Layer 7 of a small transformer language model trained on English Wikipedia (16 layers, counted from 0, width 64). Numbers have three digits each and are written without spaces.
A neuron's activation on a vector x is SiLU(gate . x) times (in . x), where the dot is the dot product.

Input weights of the MLP neurons that the questions are about. A number n stands for (n - 500) times 0.0012.
n7 gate: 603466418353526418522399505231557660480551485440570497642452434632377587545671545590466431442135532534617378309437367518372681613426647389572508607609491756647266638522479345399425628638625713
n9 gate: 355520450442340458564259733532643452612581404417783457362373775569585516314605536757518540546626616566523340544355491358512437826457759460713357548393731366329638382405499464457372383703538452
n40 gate: 337259498586477387492480455535394510530581222471389694384576628356582521720638475525413615447534600652411616686524404715425708572751605428591607446297495633485236575620509631483692480559415407
n42 gate: 578663513614708432695209959561497421546369611476432676467468452510461646381733539616244544389629438352319637479454629463495586733518434362230478442302209321406712367443463368443537437443540651
n43 gate: 433541579406683322441390523544676644418506442481313421629614532530432526536396641648534678507392617751428449398505364430512723384507751574522585518448604620489468521359458549698348497540524320
n51 gate: 132523577728380511297485399430496480511373417462293314635472497315312381354619526801578375478388478383549731406333323660334693524457571504380644490484484450393485614437593600392435543678418410
n98 gate: 642320478691629699527303222470542465494809405508398501414502447675486488320419415454441620584254546576474649402422589638442756376660648445466687461563310468305611547466282501585454417520576548
n106 gate: 365391433369814337476346542672654500570408329533578659538495596583769514550701469551448427619574518290482538272483532429523417508411457390437648571463505617715414378357775495274522498585492505
n115 gate: 399488349548240358322411643653379739679688647455249579299480605518694436533338611585318611430519411546525612497521533622383421545442677440564394235461314646421535504525569380476716538401478416
n118 gate: 468409590438515444613555627661462490801393567453328461538500407581557713553582650749473538596354620640555594451486624374575515700533309336591549431475598563570517429522417743654685633741413331
n119 gate: 282659455590523406360486354431519749395522246168316414539183688518538462261526503493352545472427371504261436436288345649406358387333473424718676596476689411382183436531441391376599579460527462
n151 gate: 310389606407412373487520359555665440547376409537698939406559465599547505464676508525315330544326602590634530491497610410619603421547439324480574396324571513613384350598454340098349431356694516
n158 gate: 512566525336441413633337516542534476443496457633765633672497423616633410492702479376474574362341503330559432596472498470442520353466414467574559611295474377721619390741586474350350474785557371
n161 gate: 588625576553705563558556445340545508440445642486424539454464571410316485496715477568380519197500541583223632491535566606503632378382494478377598690464372529507358337468845603199412705554424413
n175 gate: 519544651468389580721379450628710458377449365625228743373502580470402641400528581497510290587512543594530415451306484497342406677620697457280341320641314571586284589718434540310434456478522292
n177 gate: 550713540531450302716353773424391500664333287436369529253556498855432638373507502595532741487419693535500573680541580197648395472408651305415589519631502504644372760445406516233450574474450503
n186 gate: 590534535492523554757362627604442796478793567489501433539293559586397592396454304314380619418399474507587399435540373407192728628545501566418368546508540432243447478607422514340494301448739349
n211 gate: 327345552473495649571349560533547406345546427478528652409384417721431559317497447537427581638362433706400262543575319334323696442646752615575430522624345530518423502829621292533627576456416256
n218 gate: 462445625441668513525225440441573485589502338383491628336682628634434676518587551438584538611462293535576441524580427404414438533604306299184292446551418676349694542456374358486465333562494605
n224 gate: 567523695472279656708363388350642490380387433363464509546483669543453445562539550650422251385664638288419567173301395594431498639703437382519515457421566496419624296656457354132531496513537493
n225 gate: 505585534791535407594503349393437516512368436508354571327557502670450480429467406703612594408581667456363907413380545430433549364729641442261561421469428716274577751528349489418477726556645604
n228 gate: 494331598476608310638625693639361430502499571728507585384533595417651704472449524712480383430437254275380594663697430538485593434412440288290413401668462622314596429618450788487313410574450428
n246 gate: 214551472519399292517448715572390440611404354332418524563473680547581527315579320555382445262464453747512502512640393422262387651595588351688600613713573455419484530225646417537233620369432418
n256 gate: 622611277625499339556545642405590582414595505408659573493492448586597669323791548417470394467496525552321366595201552385448615516436640371715505617557600492680287441518440548515560369375607399
n259 gate: 574346540634616464445443371514488525523503399359563269204417633721361409240638315430539547640559531253511335531543380389558470415584393542474495558545640620568384462582373347304464526504620484
n268 gate: 443603235429396327462456460362496696529607506583363470557511775764520515392503559605459452269526653399287435332227578337453519452547539282519436386778436368544676614647584570654513384375477333
n272 gate: 399482694426437479371464474647444586690434527645431527665266528604556567480517631642304553558432616269290775373394426404471460790517433682404397544625540622447486499485186449361496408700521358
n288 gate: 468301461485461540721440551587212412658429520611513614616340623563372517367620461551769628218712584349354610485458430571380491498450393297244630277617449509583604655588696659458396404450625360
n297 gate: 566354596544397489353550111371528487456647591405409618453514549713444720638546564540361616585685583345503475691674635383464576370397649642323471438385463627489549375565444642425588496582393505
n302 gate: 336333389454466386577477523478786466551357350523575631067312576677450361380623429595305725417331551731497504620416498592562668497508520419375469442510487389660363495595603493410462251680746318
n312 gate: 549476463371576271424399455630773861428731336345475703511383488544601655519452460607477498475536502565559380521642434189397522262392610576398603619526451549434335726365574498431363386503395529
n314 gate: 528601508645419515526475558471596620479400485498587871372576375343470715606734470387538471483417542474508388479478616485644671531651673230253526551413447354563606466728354622336207380562658333
n7 in: 495550874687553537588553399488552477377478533349596597479484459534547639486428562529639478540420486449691608676526336473656430594556523517394505762649462664287435547618466467504343547412587513
n9 in: 552472570595388570731479499590667429497646668433576451569540464557516580443488593572706477592423493620469502620662406527390437301294514640425579461578666663401491594461389605512513670314587562
n40 in: 536444531555440325525450537499572536578500673486518223731447517462504443417223514537442346557430620579485324351443620457578400557511562432360535451488312638478629497452251552615438449512615598
n42 in: 626450427509376476513555639209686555382623376587584603589752506532202424506560743712736522601501402731431545670459559762633371552395618364576461523555520587546396482514571565698500590579531449
n43 in: 356598477592608519632544257424486511504681636428535613508487552612641525354413471428383475540577524472364525486637562592502622362398271450532420370282521610340548602699439487438514637395557486
n51 in: 368632939504496580622427437394450455375433450543397723444596464558633409538413629598427419603550622529555566576625358541391729531622469462492380519599322615476492518474510687615596721421553282
n98 in: 460504475483747459415385323375500310571749489443578401557401708571622660427593451491393524466601429435401639574678396576432443532528715390484451514646596510453521673433429507603516513330532361
n106 in: 380476665469419398413443462474604361461507590236308530582638485476513662511556594612502492603393431550466399342626445377572240382337527439764248448460553703414316192571518461624315468500570585
n115 in: 531446502319456475504552411466454691827710547605412354523668505507572585635585617490601454431596318563443392384726621426403545595380440534386560470572368386708600541307372568563449588617529367
n118 in: 643310686348493615660510606654453515557626501472571559475514383298511605490437393738644532451557468654450548513343391440380534465543345331568542254579271549654584507501513424611551582484476585
n119 in: 476568372269476627637530458329536480489612603580406197356547501405435518411439416514514492527368386494468343486347458389316470256643465451578459315292484673402647597581498686484379428399504525
n151 in: 502540424521463478356539469396439597739478629659389566441469625362644563699462483533496535568441621331615598462469592488374519662210251306493385459708386481357636282394451697478420392459682336
n158 in: 527527574523465384695421401406620186480584518576452337548582400467588461419527514566385398443637630539707607499561659629344699539514502619480498788594378437614583335483519515584592461388582503
n161 in: 574545641504419336629413407381461557566611384677496518568257602452431615547358527485655361568389564438438638515715522505359343747592272684382475348638421482525562622574540524695514537484557493
n175 in: 388612585422435672550403504176580499677733518590389568613574663695514656498453445708592425504590448502738531520579400720531511533231590520549512606521708401394542439359521499462470420266617463
n177 in: 572664470561615613501574480457471390345475739288593578526531560514383522549544623353303545672678574585459560562473430366361664434731532546505540494358588681633358501559478526488646296700576318
n186 in: 633511507371586454297687553419334225739438540524510432542537527316572599586388539509448595244664459629423537386488564557563608458544546431419582446528450483463798532387461570632606531447253668
n211 in: 613606513604511554530674644586432473548530429469668466552671558467217313568530508540514673467511651519520450464606589600603499410574510371655537508525598532393394442487439416403323353428292430
n218 in: 495567723476468589287579456501429635390592428525553644473481531477662699615388427373723593378324269439486512566633399639506708589467297408498467607539669404357520512388403535574492488591382403
n224 in: 424523475520520405491502572576519460668600433574233507495384414397585403620602720598233461608455570497408515336448629455419512462428559350400490511264404396472764509410512775486597752345485564
n225 in: 368480463413548571535503399705468644470649586561455317642437410429744603643385429535393294629398474594426539693341682389352421496422663502586287570512526591463256478376466668463588571354596609
n228 in: 468325521540573534269422345532681739648384665683484494453408475375703712430505345538593571539772398452703594616487500422483480560399686467508415639445431575402453486567572496501520665478266507
n246 in: 620461434638686514644424503522708461514539554362456328487554337301424638579435478442535386497618561550452387418672220298611549266606481534700665460633556630432650371568274503645476402655453555
n256 in: 308476501364475308587464618492629425377550365457568350417582470476604467578616400508501543521514584246636517583603659393437566461342528574632695404847672663403555322497496585349477542324530516
n259 in: 584380397399673586546537615546557528509441463374392522568509578542617280432432398384408633461462594312609310798465444571552545712443488349377458576425518425608550415556317470462513585282620476
n268 in: 775483507573581481573474500502358560548462477576437347463527586603637337449699478455744671292712366404429621410496445419540592416421509544559398710573493424315716389432484402494518557451521418
n272 in: 667598725595496452531564637310620332528613529690410593380497471387615518441413671379651569518435565515279561533566467388288565519670367405616471457534604434493516306499485540656575532421734510
n288 in: 439633549382551454576458329399353482347413486474430543557574570475292612614434555500568500646420629445584546379437655795399477316292601404520458324382600687646364418596612691482563587604579393
n297 in: 441598407407538394607646423327576359519495277370437467336757638485452559408664676426376547501444582528589555498542699147548550473581480613644483522452421561413407385554572358503375570754392545
n302 in: 520646384754557568550455539371426601476525706339643483375439470463395579246452570397441586413536431443525404624403399259451731194716566626513436485412554619486788446539575568569453483288519266
n312 in: 640551452285577492540430256474595710389428437329521384405575425525475619320333457650428575689396560654537337513404555609595440310638642525493452453456481716490360345435531371436525592466454470
n314 in: 526625458461610445577510602572743467685375664497555433647539434486660403493694449385652295417573413433547596600327450494321451453593477336434556487535801464492498480426546525657475614769301539

Each question shows a token from some text and the vector x that enters the MLP there. A number n stands for (n - 500) times 0.012.

"iv": 354642758420566535574555357444431479540428497361536501628502515516407437469591362213491527683502419688430440414546638590662509511534566743598483380555585543477452486446624552664429313642482627
Which of these neurons fires most? n224

"rit": 465598596518545630507602496375588453297421622503514551599479605455231385440458335471585369658451582521520618549595591656506488615481374679374424440608331512470362527488636406495622394612390536
Which of these neurons fires most? n161

"s": 470431400542377335357508708356491389570505750545510394650599428454457563657398528461486441756312357427447719656458540435573535513532491535521453413450472505473551546395450331587602581536504681
The most active neuron and its activation: n42, at about 2

" |": 312534525396557533630507427571582419571449582699501317526553602228580583528297568453649543547454616571489540478609381588521443393464514653445492464440471572600734588511490472532594409524473534
Which of these neurons fires most? n43

"a": 543464554561486627510689566515454508549593670616566358599656360441494386569525608523554369208703539555535535552627503404645559463398481700625467403502461544487499578447393491755463649454346571
The two highest activations, in order: n312, n288

"ie": 523555484599624512529603563405548604640565786589524456549619448584322525632522605508619641545549603528464521682561538480461454291523478557656545414457494569428519557368519604655674697413406365
Which of these neurons fires most? n43

"c": 470418653404559650567526729287365527540510639324566491625559453390454555605540459484410484461321475499500598530674474390416476527473443576711325518453477441532602424507514571409543193573314507
The most active neuron and its activation: n186, at about 1.7

"h": 304435645410448575640713551562650463411432499373520543632542539317551374495468376486458363427507396386534334531508535505759472281448417506549353610526338505382407354449507516496531496490523593
Which of these neurons fires most? n106

"ical": 520559568560509594569631511459378590606486740477374681628641490492389467548312577512456530504744635512360447615610456461399494566631470529514430681273515605540450534538284515513567342550658527
The two highest activations, in order: n272, n40

"we": 564543414347524495479577366514452669519472579498524405694415515659501442473403458492492593444819635454453468694353597501511661292536454487508554505534638531510534563429627539833534730470298525
Which of these neurons fires most? n268

"one": 725568413476573413448507540411530361632590596473494423615644371533504479628327668348507482468473623567582558627497591409557457423515497569509606449650561558411659513335326392453494713361423601
The most active neuron and its activation: n98, at about 0.54

"ol": 506635675522673619438615500329588433192422686340520534489503583523509400504498491684621617486567583506494420537571581365573691353525475536580428436435597449392552660537631562467535589428311519
The most active neuron and its activation: n43, at about 3.2

" R": 495589544398541495456905576434541540619489554465498327468339580526621407425573526400653579661576457427538506602480572545626405588507466478386540486472543419556595541504495594526570486413541479
The two highest activations, in order: n259, n246

"/": 502432596576532524387604439453493498492414433669383523544648404251469399583420572304462349545513361526506465564553460674500500460461592315395367572317482475488565517441508665702458488678422353
The three highest activations, in order: n51, n314, n228

"1": 496476510493546468528444517557526585515530656526437304508800358449596293534481494565571499474464577542633509477593553567603473424553541644712416552511465299455441514463471502496517464588688434
Which of these neurons fires most? n158

"man": 522406438496490535378599611370472416365554503491264699677495478478483575616477567611666680517496519473468527495664623515415552388562378699522527357408509461400526444482428564571432580311525692
Which of these neurons fires most? n43

"+": 582402386594418557477660383489602501510449507687376491692597319368352557519244587383467510587559406559484502580453465621600616469567522456373483496405509486495679478540461551559557531388302572
Which of these neurons fires most? n256

"g": 490479466558246498554579591516397510494583751538512554608402528436528276652453478577649455515771499438561558561336476569345655536657319647565405520448552487329534636477503542461546660229343592
The three highest activations, in order: n224, n51, n225

"16": 550471413526476496517491488240623470481540671512352505532632249406513385500428428422504557467548555443593417483456418568544472447557383512454610548416424497536500576603435429455572508443418438
Which of these neurons fires most? n158

" and": 632417292605531583522516495548558580451540512563465393540466369574526587697475426232545522534535315300610367519605595481530444482435403692551366505388575630525503500599415319546564487439479412
Which of these neurons fires most? n259

"al": 361663339500609627532675516462475551560577626386578510458545525499350468667510644343455645546441591583681576590571436425469477676666531597475415607511455523368541550433434499569414584374737774
The most active neuron and its activation: n7, at about 2.9

"or": 407564365500546374510574496446385389633538605456448381466403480539454421557316631349514592600433528705671418716663487421521575399683441524400548564619549550378639563437510532824475755402678445
Which of these neurons fires most? n246

"R": 545513321432505477528903512451574528560535562405505282438431538442544447437479511467622427641626469467425465583544623618705376629400489543391532492552499447577594565562493598528538526492481550
Which of these neurons fires most? n51

"ia": 539436577557455479364675614458635547577568619584439427603583328532351542614414540449493515447484491527409511578609514477380504439680592648508633473410424575427635418447369527805647570444338532
The three highest activations, in order: n115, n118, n40

" Al": 526530343483668455461724601490553387417597597537467627405578627551614516624457396506596590458567574393603502595514601381559354454509324535668377433398570429498704372469525576577597627330451523
The most active neuron and its activation: n268, at about 1.2

" c": 534431582510556483563812486483522432559389588372633495510450523381562292511510420428421532489635411566533506465487449580594420538348679718540383575504422435601449495372422546534695531509570587
Which of these neurons fires most? n151

" b": 459445477481569538549902499407565505481425574422593470530511471459584422451530421463563583504455342349661520658507517454582331521395568472598360555624560449652510568448439505534634491385493557
Which of these neurons fires most? n256

" S": 558530558527490482471936561455559402414488523411561387435560607415564515469504363248497485692647449458475479539441524497541447532506504466454477538497461386547547514441498441504579476398418500
Which of these neurons fires most? n259

"i": 479343628652381624659703578492523541543567454442431350528480387347559319544654471445579446437365639508555446531746589485539498515553442575692449457544518575442559532425435582649496378378292431
The two highest activations, in order: n246, n118

"-": 541557355570491488466382459523597594559476472533513340446396371493419441641389420439720570536482282449527439630624556596523460530400411695512374502500633623594603432525429343639503473450507359
The three highest activations, in order: n259, n218, n51

")": 548485534440499498386698521565418463557469533686428478614556376201644371468383475437404595504531611376535511430519478502411509421562565469582422532361460550541697445403537367699494417474305603
Which of these neurons fires most? n9

"ate": 475413545510586367525536556425615379614635614519480453746691407567391405619435498349371531519471523620515411578530422379324286418519588593382526546495526627337475504370565500696571537407638519
The most active neuron and its activation: n246, at about 1.8

"e": 460344636528549490493576501530601472384553429217505425630557448510575398490542420297475313556286467443546478667446569588593415409433452557568600468560600621364587497397454667726461736487307531
Which of these neurons fires most? n246

"id": 430542498527511599594482589452330579465567428520449426564518465379386602565486583370447686750454551738601548671724427589485423539634694588663343624593511566411448649489540604709497568556277497
The most active neuron and its activation: n211, at about 4.9

"iz": 381708418633222591469539633495552412474534609545396500427539527512328451633435542529553374484315577459657469509479543649647489709546552569495324343640428492422528416439413429739514548503232670
Which of these neurons fires most? n175

" An": 637592555457634495574650642490578522296455572434515458510461629517562584711383434446459512526790473512405352503581564434450461504720354643402499463259535445372671465522451453509526434266429542
Which of these neurons fires most? n186

" L": 612547361429621543301874559500584538521539688488449384419409480424525483538504455485458638450467472477644505606491625401558353526465524433485461433538356385496525467514575546557594621430528621
The two highest activations, in order: n115, n51

"N": 484410533590511544489650537412600468614533568635533425630617486308411530607275542471516435550569533268478493239422564497371421473577368619508599659377530499564683538492568590393543478664279612
The most active neuron and its activation: n224, at about 4.3

" G": 549537267479579394615734634426638524552570629518458523430407434238428439546622509409581585581543390512612551430540625506532408550576580401389430413483484395417423552422556490451566666373535529
The two highest activations, in order: n42, n314

"es": 469364440537440484259574564535588582478589635461476381540549408424584469651559510405429390613429493601669558576568673363370568476547590586538620408327508575559568573287393589788565569350517580
The most active neuron and its activation: n115, at about 4.4